Layer 4 of a small transformer language model trained on English Wikipedia (11 layers, counted from 0, width 64). Numbers have three digits each and are written without spaces.
In attention head 1, each number of a token's query or key is one row of weights dot the token's vector x. A token spreads its attention over itself and the tokens before it by the softmax of 0.177 times query dot key.
The model reads these tokens: "und" "um" " or" "din" "em" " In" "st" "." " Justin" "ian" "i" " (" "trans" "lat" "ed" " into" " Dutch" " as" " De" " Be" "gin" "z" "el" "s" " de" "s" " Re" "ch" "ts" "," " that" " is"

Query weights of the head. A number n stands for (n - 500) times 0.0028.
q0: 396389459548579337495412399362398566504714433665415388514700504441726489598511511438570356359419223670622369338585606504457495505496377628561534417601293726372532587563646453416392407604544570
q1: 639378591501502515627423367715636334465460468443620633435278466435462704339557356511617597687685318629381460527584469472436588296688330423648471498286431336641454472586319371361438472508523493
q2: 333748443510372522456568559414549689560716371459411414575456319505425593363351622451585598406588354790346462495615557628591605444619573678398408604538618338641301508503647441620464459512446391
q3: 642711372532620573517315428551421661347569449698523856313333383504397279194389451398490658759570449565786334623617257585429602415644474334553509383426294637511584577481572347639401401603427486
q4: 490392470478619383483717457620361458436565621454555769239320530743321705453458612610291482511390413615780443580477476384581514501512605234368504512480600462534370524522567506438476741556548417
q5: 571510343649680415329493699339455499581633573343432474640247533402434371422662606321245428531344865435423523562522542424646451539537740635530671607611580580441428585412393665495421563445268385
q6: 588438604419580501198487637859436411648344538251594427707529836726838459895587456752306749486435474674335548682244674684661504522579336382446762500508683257353297454869567499231305846021521628
q7: 718571366546690524435599074336463568500749588554577572418296585404431360382385357463536431589436565632742570541577469380538303464488482469415595670601423524459429675455473576523746366627500377
q8: 444541305511442574678354444353521547235597306620338274671356266253379573234489576288551224720533600247554524347719575533179485714626434564461523190440422761570533606297210334606469534582394265
q9: 723817617548590492452571436503612540513700425305519505539707455443609652694646447440523684422540411473494460295349628537452451409565462493434524411514442387398432400573464575520442554578554556
q10: 587448502300708392345344368715656605487451595645454533530610484554402387315361477416664444685627381631602336387549616543377445685358587549491625419572437422703594618581387402773481498385456312
q11: 338357575608177504317682712427642569613344527617388364472536667597637255722751565592257471241575659522443589345523496634394130682305722426566588432371417606525445707659577488375567643525534656
q12: 426624584616473559280612626530606357241436442362543411609823635609486643427655596647237437516476473597133444474247514644548646329619500426472510484449362207503449516681514563310596356410553613
q13: 484562572543378661637524579612813553587679352565594654292548448316368406502785334440240641501877608493738499334481535661446357518350593446504454680447476400475308604451523525711686436629419738
q14: 684522415293676429437505377432393675401468524547411548428346454604601633202377535544750507514531367570310439498361658516628343388538313325436586403576441407569473573586502462597631293512570474
q15: 615359601529516418590392463681601504617355494504518487569562526612610636483656524541740488395351427352474373497551731413508529710403591424651432496530654628564552318580479431332474420565523493
q16: 642576276553242839453434584864498383380426562481470243521404398423190559341566469318247573449569475281443425547279482611388441650501517386322554196421534406688464514498325326510417557380500315
q17: 534505390371508451510386424638624620574699585379530709234519465392621509119535598337477494589477568586519627617690526309379374650562623467392359737631517595639524459522388475553661590435300332
q18: 485441494467458557353691570752384589288482377515490601517351722463285665527597542367513641526726554655305705576639217479320570575652682413651692398336531407491316556475608448544484660552529491
q19: 305537521470526610378452582494616365449497532442634591717415545448690576584540543512620430568653422612444352557485599398426552436689471425528434704422340331436380456537694455542479504689502421
q20: 460630635406537606246458579505438401645307371512459499642274682575692088591387519515446336513653810624339757454466543310466514487588139563662581490242370334630488620571544584501451786388486546
q21: 264243608612555524601615586527244442500528533508717227671126543593498429642500407471259670350710487592569595350353476589515627448437409493447568434433423595413339316587747316362394345525596496
q22: 623545418405560543510246672293492464344389444333463670473418642428381570589426477684700410503380469462496435621492562750434533463603498574554420355486446355504536430530576612441488599631519406
q23: 462446481388509498559697360489396467386611455556444842478353555631323413334555421488272619659558369487588615583647230507693440433454577351460516438460634561514488536419512577583664490588505503
q24: 576392461500440333513448432534339514587664506369413508387593537437489646642602507320599470577503444423591442590686569272395524493458642458400409693714625556426521537415475493568452423442510665
q25: 604665467508711619411460692387865344428397563346514496563506378459597466747317448591476577518495541247449569670499534502641692542344385555581491322426612861606478327540552602413517309496297509
q26: 578265312410596441614204400279059347458655709541425280446806452359632461119400441255509428565435194378665308436687310396574548291601491494585551639757491563530665445579416408875299543564421562
q27: 498526509503446356560503648448613616475416486223407376495388638561475393532425475590603561266437590245364537516346535450648408684372560349449853475585554455386492383481401565551382716283543612
q28: 395521522633342503605543364454604359652750582525559503336577339326429752560521515597477381328294531538525510581730519524616523518505666557504359468454609485428596490423342579260754365592489463
q29: 598332769671445340530458497479652525598390522524231375597522568377550382583331452662522534539675607405575653409546601460550463444468425483720482668462540377538428686594466565438465436480370516
q30: 406566362470598604283306276498590478442371490651660480526460357631362366336501541402716222651414713230637312594719697393619452468561512713647566540445454425614696331312314547561596387331436292
q31: 448484659447692507464366680665578490576415547578491622524552484433521441428321483537388491440771551514555625511463368703672644535504470614549340336350401402531542447434579593620582530386536345

Key weights of the head. A number n stands for (n - 500) times 0.0034.
k0: 352672480591516404294592541309484503431544644502666602519700548664564562713473693676378497529346383456456312498571621447566486467565427705332429440520548589491632635541420598519537521627600589
k1: 510571541443408463456545424562678553594488440499531540314511510521508593416449365611373536450647572537516572511513355403424619402969471523501309480480560433501484793641640502441521507619589364
k2: 428542505666472602503374360455550680617522449546386492482422628325478451523452577434369548675601538627481468434395405510402424665364403399455574651544334479669538592550592456581541550547546459
k3: 577538530650490461322474613429469676630447562504364606419551400618491461490390425434625580613531573364552468517630567564506515371590530751378386567509294501383451634467427364433500613469474579
k4: 460350600454485474416451436548584668727561533531439452408430462536516427273463476570477513527587683470420493357639593645633500490280603602462495572446433482530502488616538511524652267585706309
k5: 544265400530566542475387527413302455501455544555500603438461655572445385472389569485506393346479811575409312566536560516500487513574539502446611531636527440515577523507521631608578409543445663
k6: 429397487447470499579588411495405478413418531587616539651532435486624385489522745480502497570507450677559447586410668530465558530532452325502503428505731559567561424535534801607432414563609438
k7: 439473400482459540434396472557303479515450581418392369371388409581510461478496532521703534404532302489556423646669623554493323389621454661618594599603354549450565559372464393477559525318367369
k8: 550517384657603384633399789162623643444402440298550627478387546617620490731446343497665388497537595323577493549431371422424529544513472580455592385344509552735506419411394340478778531522297452
k9: 466517513522569483508346475484455484370526451432462485496448619533553642672488524556355540475412304512385373577491466515306421541408500462510485389573487377333597280457577588343340444657620534
k10: 418507567436392350387462352431424631448447577540325584439471506478447545250464519550510402429500404444480572453512619672392625333481379539554334416461400645515526606438589341645582593583319434
k11: 525739458376558385491470497552283535450600599536618319581657611319598480629555561515617536410318556515481583464397579356506472518233416387548529523495617571476454492494438684542606358601569435
k12: 337504576324504529423614409435370271534501476574249535529511635548414706508599399492197452434599528544443410324511397540256729472686475408250372470566436333630441478607637759447504814735546513
k13: 467628400344531415504514399619403642557610571498643442407444584424504363368350537498456690455323428703558553559515471457517375467392535520449424527495820496311545387306399580563503387630396364
k14: 497602555440493406502261490513355634664470480639361594432585385363469635459541561556693375499600344552566449383726376599354476364709486614670421580633469557423534474385491505543616524530586433
k15: 599492611375405439450474588534668418398477412559506425628646433477535581388610517503524595465463517380381516513494321501438507486450713376599550403485520493505486488632378441501439425388530430
k16: 582513456443484527687508479444453531407496553395539516535426546542478530596477312403570371586399539411519524559464276660390517513076548424390520551364556533467508372424615560445536325556433231
k17: 551289546310364550434311443484521529536391534331491437377419458356364530363573394421613557472590474596474526448672457414408522610397560598606378575594432587567438659438282328582591409380497546
k18: 505552588492412612551566461664457504461279456672529418398436596542515396544521464535555550448482736470520409610475420347462541649536413443490440486341515385719414535406565382464478506341618444
k19: 396502517621404550473571413458327459452521409635523327573435601511453586536446627535416335345534544722622523626405399549635590512408620443417431388502470534372555513510520750575439533573628392
k20: 595318476530624429512588388313497681516576556347432660526669527429587542514633627402739444416518460663578360381298729320515430453487357544698564360445239275552544468614649543575492578494683676
k21: 604683465646530426429681479632526453277509590524659478530550560547501508669510760430360703507604474553473489479463425568562582487682576580276724459406575548548517451536373655374449263381522552
k22: 480543468488657521443403638542486547715374415421412505490447493532531656557493530480587388534405613527574471601382619484576538549699633434525501541508564368574421446418597486618390403501405435
k23: 592531466511382478504447482637542661714472422471532502316329375400372408339538510488671746528467592380571506651668579477518383471571431509543632726377562482518436621393397329435556606482431432
k24: 465309617432406478497538465455426498456412522439546483541476547398452382576486407484388555378455494378532474537533435458623491488282604507390479420566580473478598603572495330538491489443582622
k25: 569357505578708340472477483365802535669591570616314521445527428563472478476374389521454568430464471397607523595412176640561464450288548366489597628677474519655416598591404654420430494337346477
k26: 486392504526454437539511522408370345557554626472540614380493499599356533502485456538280488471487518503502483619576528574587602416829515646477375463452622515487604772545510316468492612689457689
k27: 359501508371638322527394465558482548501434549495550553613591499467517553728393649487748631398467525570466592417630590517479678573446524437721561503417604409496446244432527462527519334368506607
k28: 441466458587540593572505634567762352411594443392444352384594534541570508558499349623440504608469654478505515565423307440451370556539597462391485599620477633461543694585305524512470466480559324
k29: 567423562496568368548445423323504548558716563582452382485545442392604403474406576552402612381586541438371463423577550354546581479482372379595462327511475503459637483522629487661534541521371430
k30: 617369518461498461485607377440627412680496483433434525596429599522484362252501337574427368403495713535575560455538605543432546408676676561634642443552371614384416553390488374547608614484354419
k31: 501551461552559448380579451433670549494632481318443621356442440442521507343541551466570464556465601604438408411598560601536568478416497570351403477362400641456468475258535493552499471462439467

The vector x that enters this layer's attention at each token. A number n stands for (n - 500) times 0.0078.
0 "und": 499624576537505506548663464483415475484512519479096454460419447417541435562528904381394631470414566608547453535624492528493519521232423296471523471528332576633536231477547723514439403489973409
1 "um": 524583513586495551570616513560370536369489489482253511530469317326646367498505920491416582466383631663582508649703503409366544412155505316563530541457265409638709201536466727582327412580839314
2 " or": 533585530624380543411573502533532470360515443500316438522388410413633358491455910457455548616407598626598445628710452414422718453146495297521463461582278397642569214544427755563346475588892399
3 "din": 535633498652416467542609577558438537450521440569276433529383464352514428493522884422402533526314593663550517613642490458404556376137438224591555532550268420648760185555452732689360388607814285
4 "em": 473601537644549478542585495624414532374482508459278513535406269312612432539591891432419550467373583705565539619676532500431589391119424286553590474498257434674734222499411725611297408627781305
5 " In": 519606392581436568490592506596497488454564421438281447573495596345561363471454915477441568511388508660537592599638489543435647435097471257597503512580271446729592227452338654470375373596874389
6 "st": 559656480613358528621553494513390472498405509502309433539436465432521444543473906337376582565401570591464543600709467446460656410087477239590574572475343386700618220539456679605450441625849284
7 ".": 530592500626513556526636507615426518437483483467272468517492415351511421531516911461415536576403519648546481574675498424452676344116530269460539558409198539713548247555445709376368409633847373
8 " Justin": 516653490639546499548619380505342434395534476438299498547373386423614411458489894444481564553341596662545644585578514441398553463133486404674357513429244505689675265565359705594373386593874387
9 "ian": 485605523630485464607600529534406546361486409441324512524397385376627445460485801490427557594321642714542525606669497494388548361139405388573429522519262519692704242464399732594297407537926351
10 "i": 496583545642501431580626553523395517400541364490279542538417414388633376464541830521450578547420614716550503610656509461378610375111438380548527442577307428675768177449394684578310344608833275
11 " (": 499615519646420466481656541602446517405463469395299525511508542337524372389460817512476557533402573666640439573635500494432702332178420296484604511552189517690575194533429736425395368627860380
12 "trans": 498633426649406491454609473580383462369441551358348460552513448437642505541428817428389578520455621608571507517758558566522579469129366172627542523567240366747536244473358701593437387596835337
13 "lat": 492630421653500446578658433562358394411481460436337450520464433385664453520499888460438518518367597580623545596676527613442610467066323206585599534585273338709572286474374670633392423594781332
14 "ed": 494623442700524535548571493600440397430501482513332500523499366349604471533440881453389504607360565565483489598666541474496654374050339267566628577552285431671595319436423647562319435508893349
15 " into": 589578461673443501475636620549505378464537495492337474534413458329537467480458914456452477607404486541557537549620469505450704401073458227578524475539256368699557337481408662518348416603909369
16 " Dutch": 532620569738469524527615507481395385375466461434342539572445425380619463482517801462410492562384516549486568562620502548379589386164482333634400567556330493767718263398414592580301354499963313
17 " as": 534575441681459443443591618630460516439539496460323496628411435297512489524475888505424508557417466607560495545616452479495678392118454314522481479520168452768561312467389700464384405636893400
18 " De": 550638485600372511485601435550440463388554513389328401623428574432609379470490887502403532505438535635534597591662508421485592454076480381616428484569195464761589238484353649544408417660830382
19 " Be": 489632482641497539540545540664462388426541391441305430590453500323623326442463850489443599431323497624561575590613458429484573430065455368548474536544208477738611271488426665549468439690860449
20 "gin": 504661405648492474657598482613398434452438428466254507533492438341554439483481868457416551526338633663466542566659449505481580442055431328596519523587233439694631275553473609614406348678816411
21 "z": 502657530704479466672597509532366384403500408496246520480469430393623350464508825446509545501393572630537563637620483484456632395032479404494557519492272412668687242581478646595396416571833328
22 "el": 546673479644495501608630467557388474430484433487251576513485431302590477545470836509427494550386538663497605620662534532454596424042423380558528486477241455644699195568375599634291383566808341
23 "s": 547648521715496463610533495538380488407480437500251567500491390286571372513504844457458472521374532647499543600665438520520679418113492364532648477490269495701704224547438599529280414604869275
24 " de": 555602493623372442444550540532434460338573520464310464570448499392575506502468844504360526548468511655572523579659532413540641493056412373593492511556206501793576207511308630600375433608816392
25 "s": 555633461730467444580539530561433444384480462491259510582473391339497400511543842467401486483416511609511543559732451474477667417089424339524668544539225439745593247571494631567404417621829316
26 " Re": 472651446603418505482558489603430475403507480374307463609507557382635470491415779456360584442432524630568548585692523454515525421081424376629549522541199518807579218495346664516483413629858390
27 "ch": 515649502705460542662597444550384440403445401461243512523511508429559412482527790405416613454403541606528558609640565419413641451022432437566607554508243405642584245562419604599502404623826310
28 "ts": 559614525727528474619536495567405434410451411502237468450462425339535342499572790399475546531285552630512553601580483479476695439100464443544622482526269442717611242539463603596417411659885296
29 ",": 548627564737430444459611570547442487439481473492253535530486499403524447526499784424432511550381472669566459605624525428393761385109489384550490549461224507737582195604411595428389429564862340
30 " that": 568622470710412565479582502540462514416491584460241498536407402448520493533500857391455550538437579675523448554630464404491731411138563378549491507541098445718629311620437562472368366651812280
31 " is": 508603560738444430425595671668500420435571497522285564524424406326560368465417772470409515530386446556574477584659520481478671438155474315545520592515112429679613251602391660517438362613847401

Token 15 " into".
Which two tokens does it look at most, in order? 15 " into", 7 "."

Token 29 ",".
Which token does it look at most, and with what share of its attention? 29 ",", with about 40%

Token 21 "z".
Which token does it look at most? 17 " as"

Token 24 " de".
Which token does it look at most? 17 " as"

Token 30 " that".
Which token does it look at most? 30 " that"

Token 12 "trans".
Which token does it look at most? 0 "und"

Token 5 " In".
Which token does it look at most, and with what share of its attention? 0 "und", with about 50%

Token 23 "s".
Which token does it look at most? 17 " as"

Token 16 " Dutch".
Which token does it look at most, and with what share of its attention? 15 " into", with about 80%

Token 14 "ed".
Which token does it look at most, and with what share of its attention? 11 " (", with about 40%

Token 22 "el".
Which token does it look at most? 17 " as"

Token 17 " as".
Which token does it look at most? 17 " as"

Token 19 " Be".
Which token does it look at most? 17 " as"

Token 6 "st".
Which token does it look at most, and with what share of its attention? 6 "st", with about 60%

Token 31 " is".
Which token does it look at most? 30 " that"

Token 13 "lat".
Which token does it look at most? 11 " ("

Token 20 "gin".
Which two tokens does it look at most, in order? 17 " as", 15 " into"

Token 4 "em".
Which token does it look at most, and with what share of its attention? 2 " or", with about 50%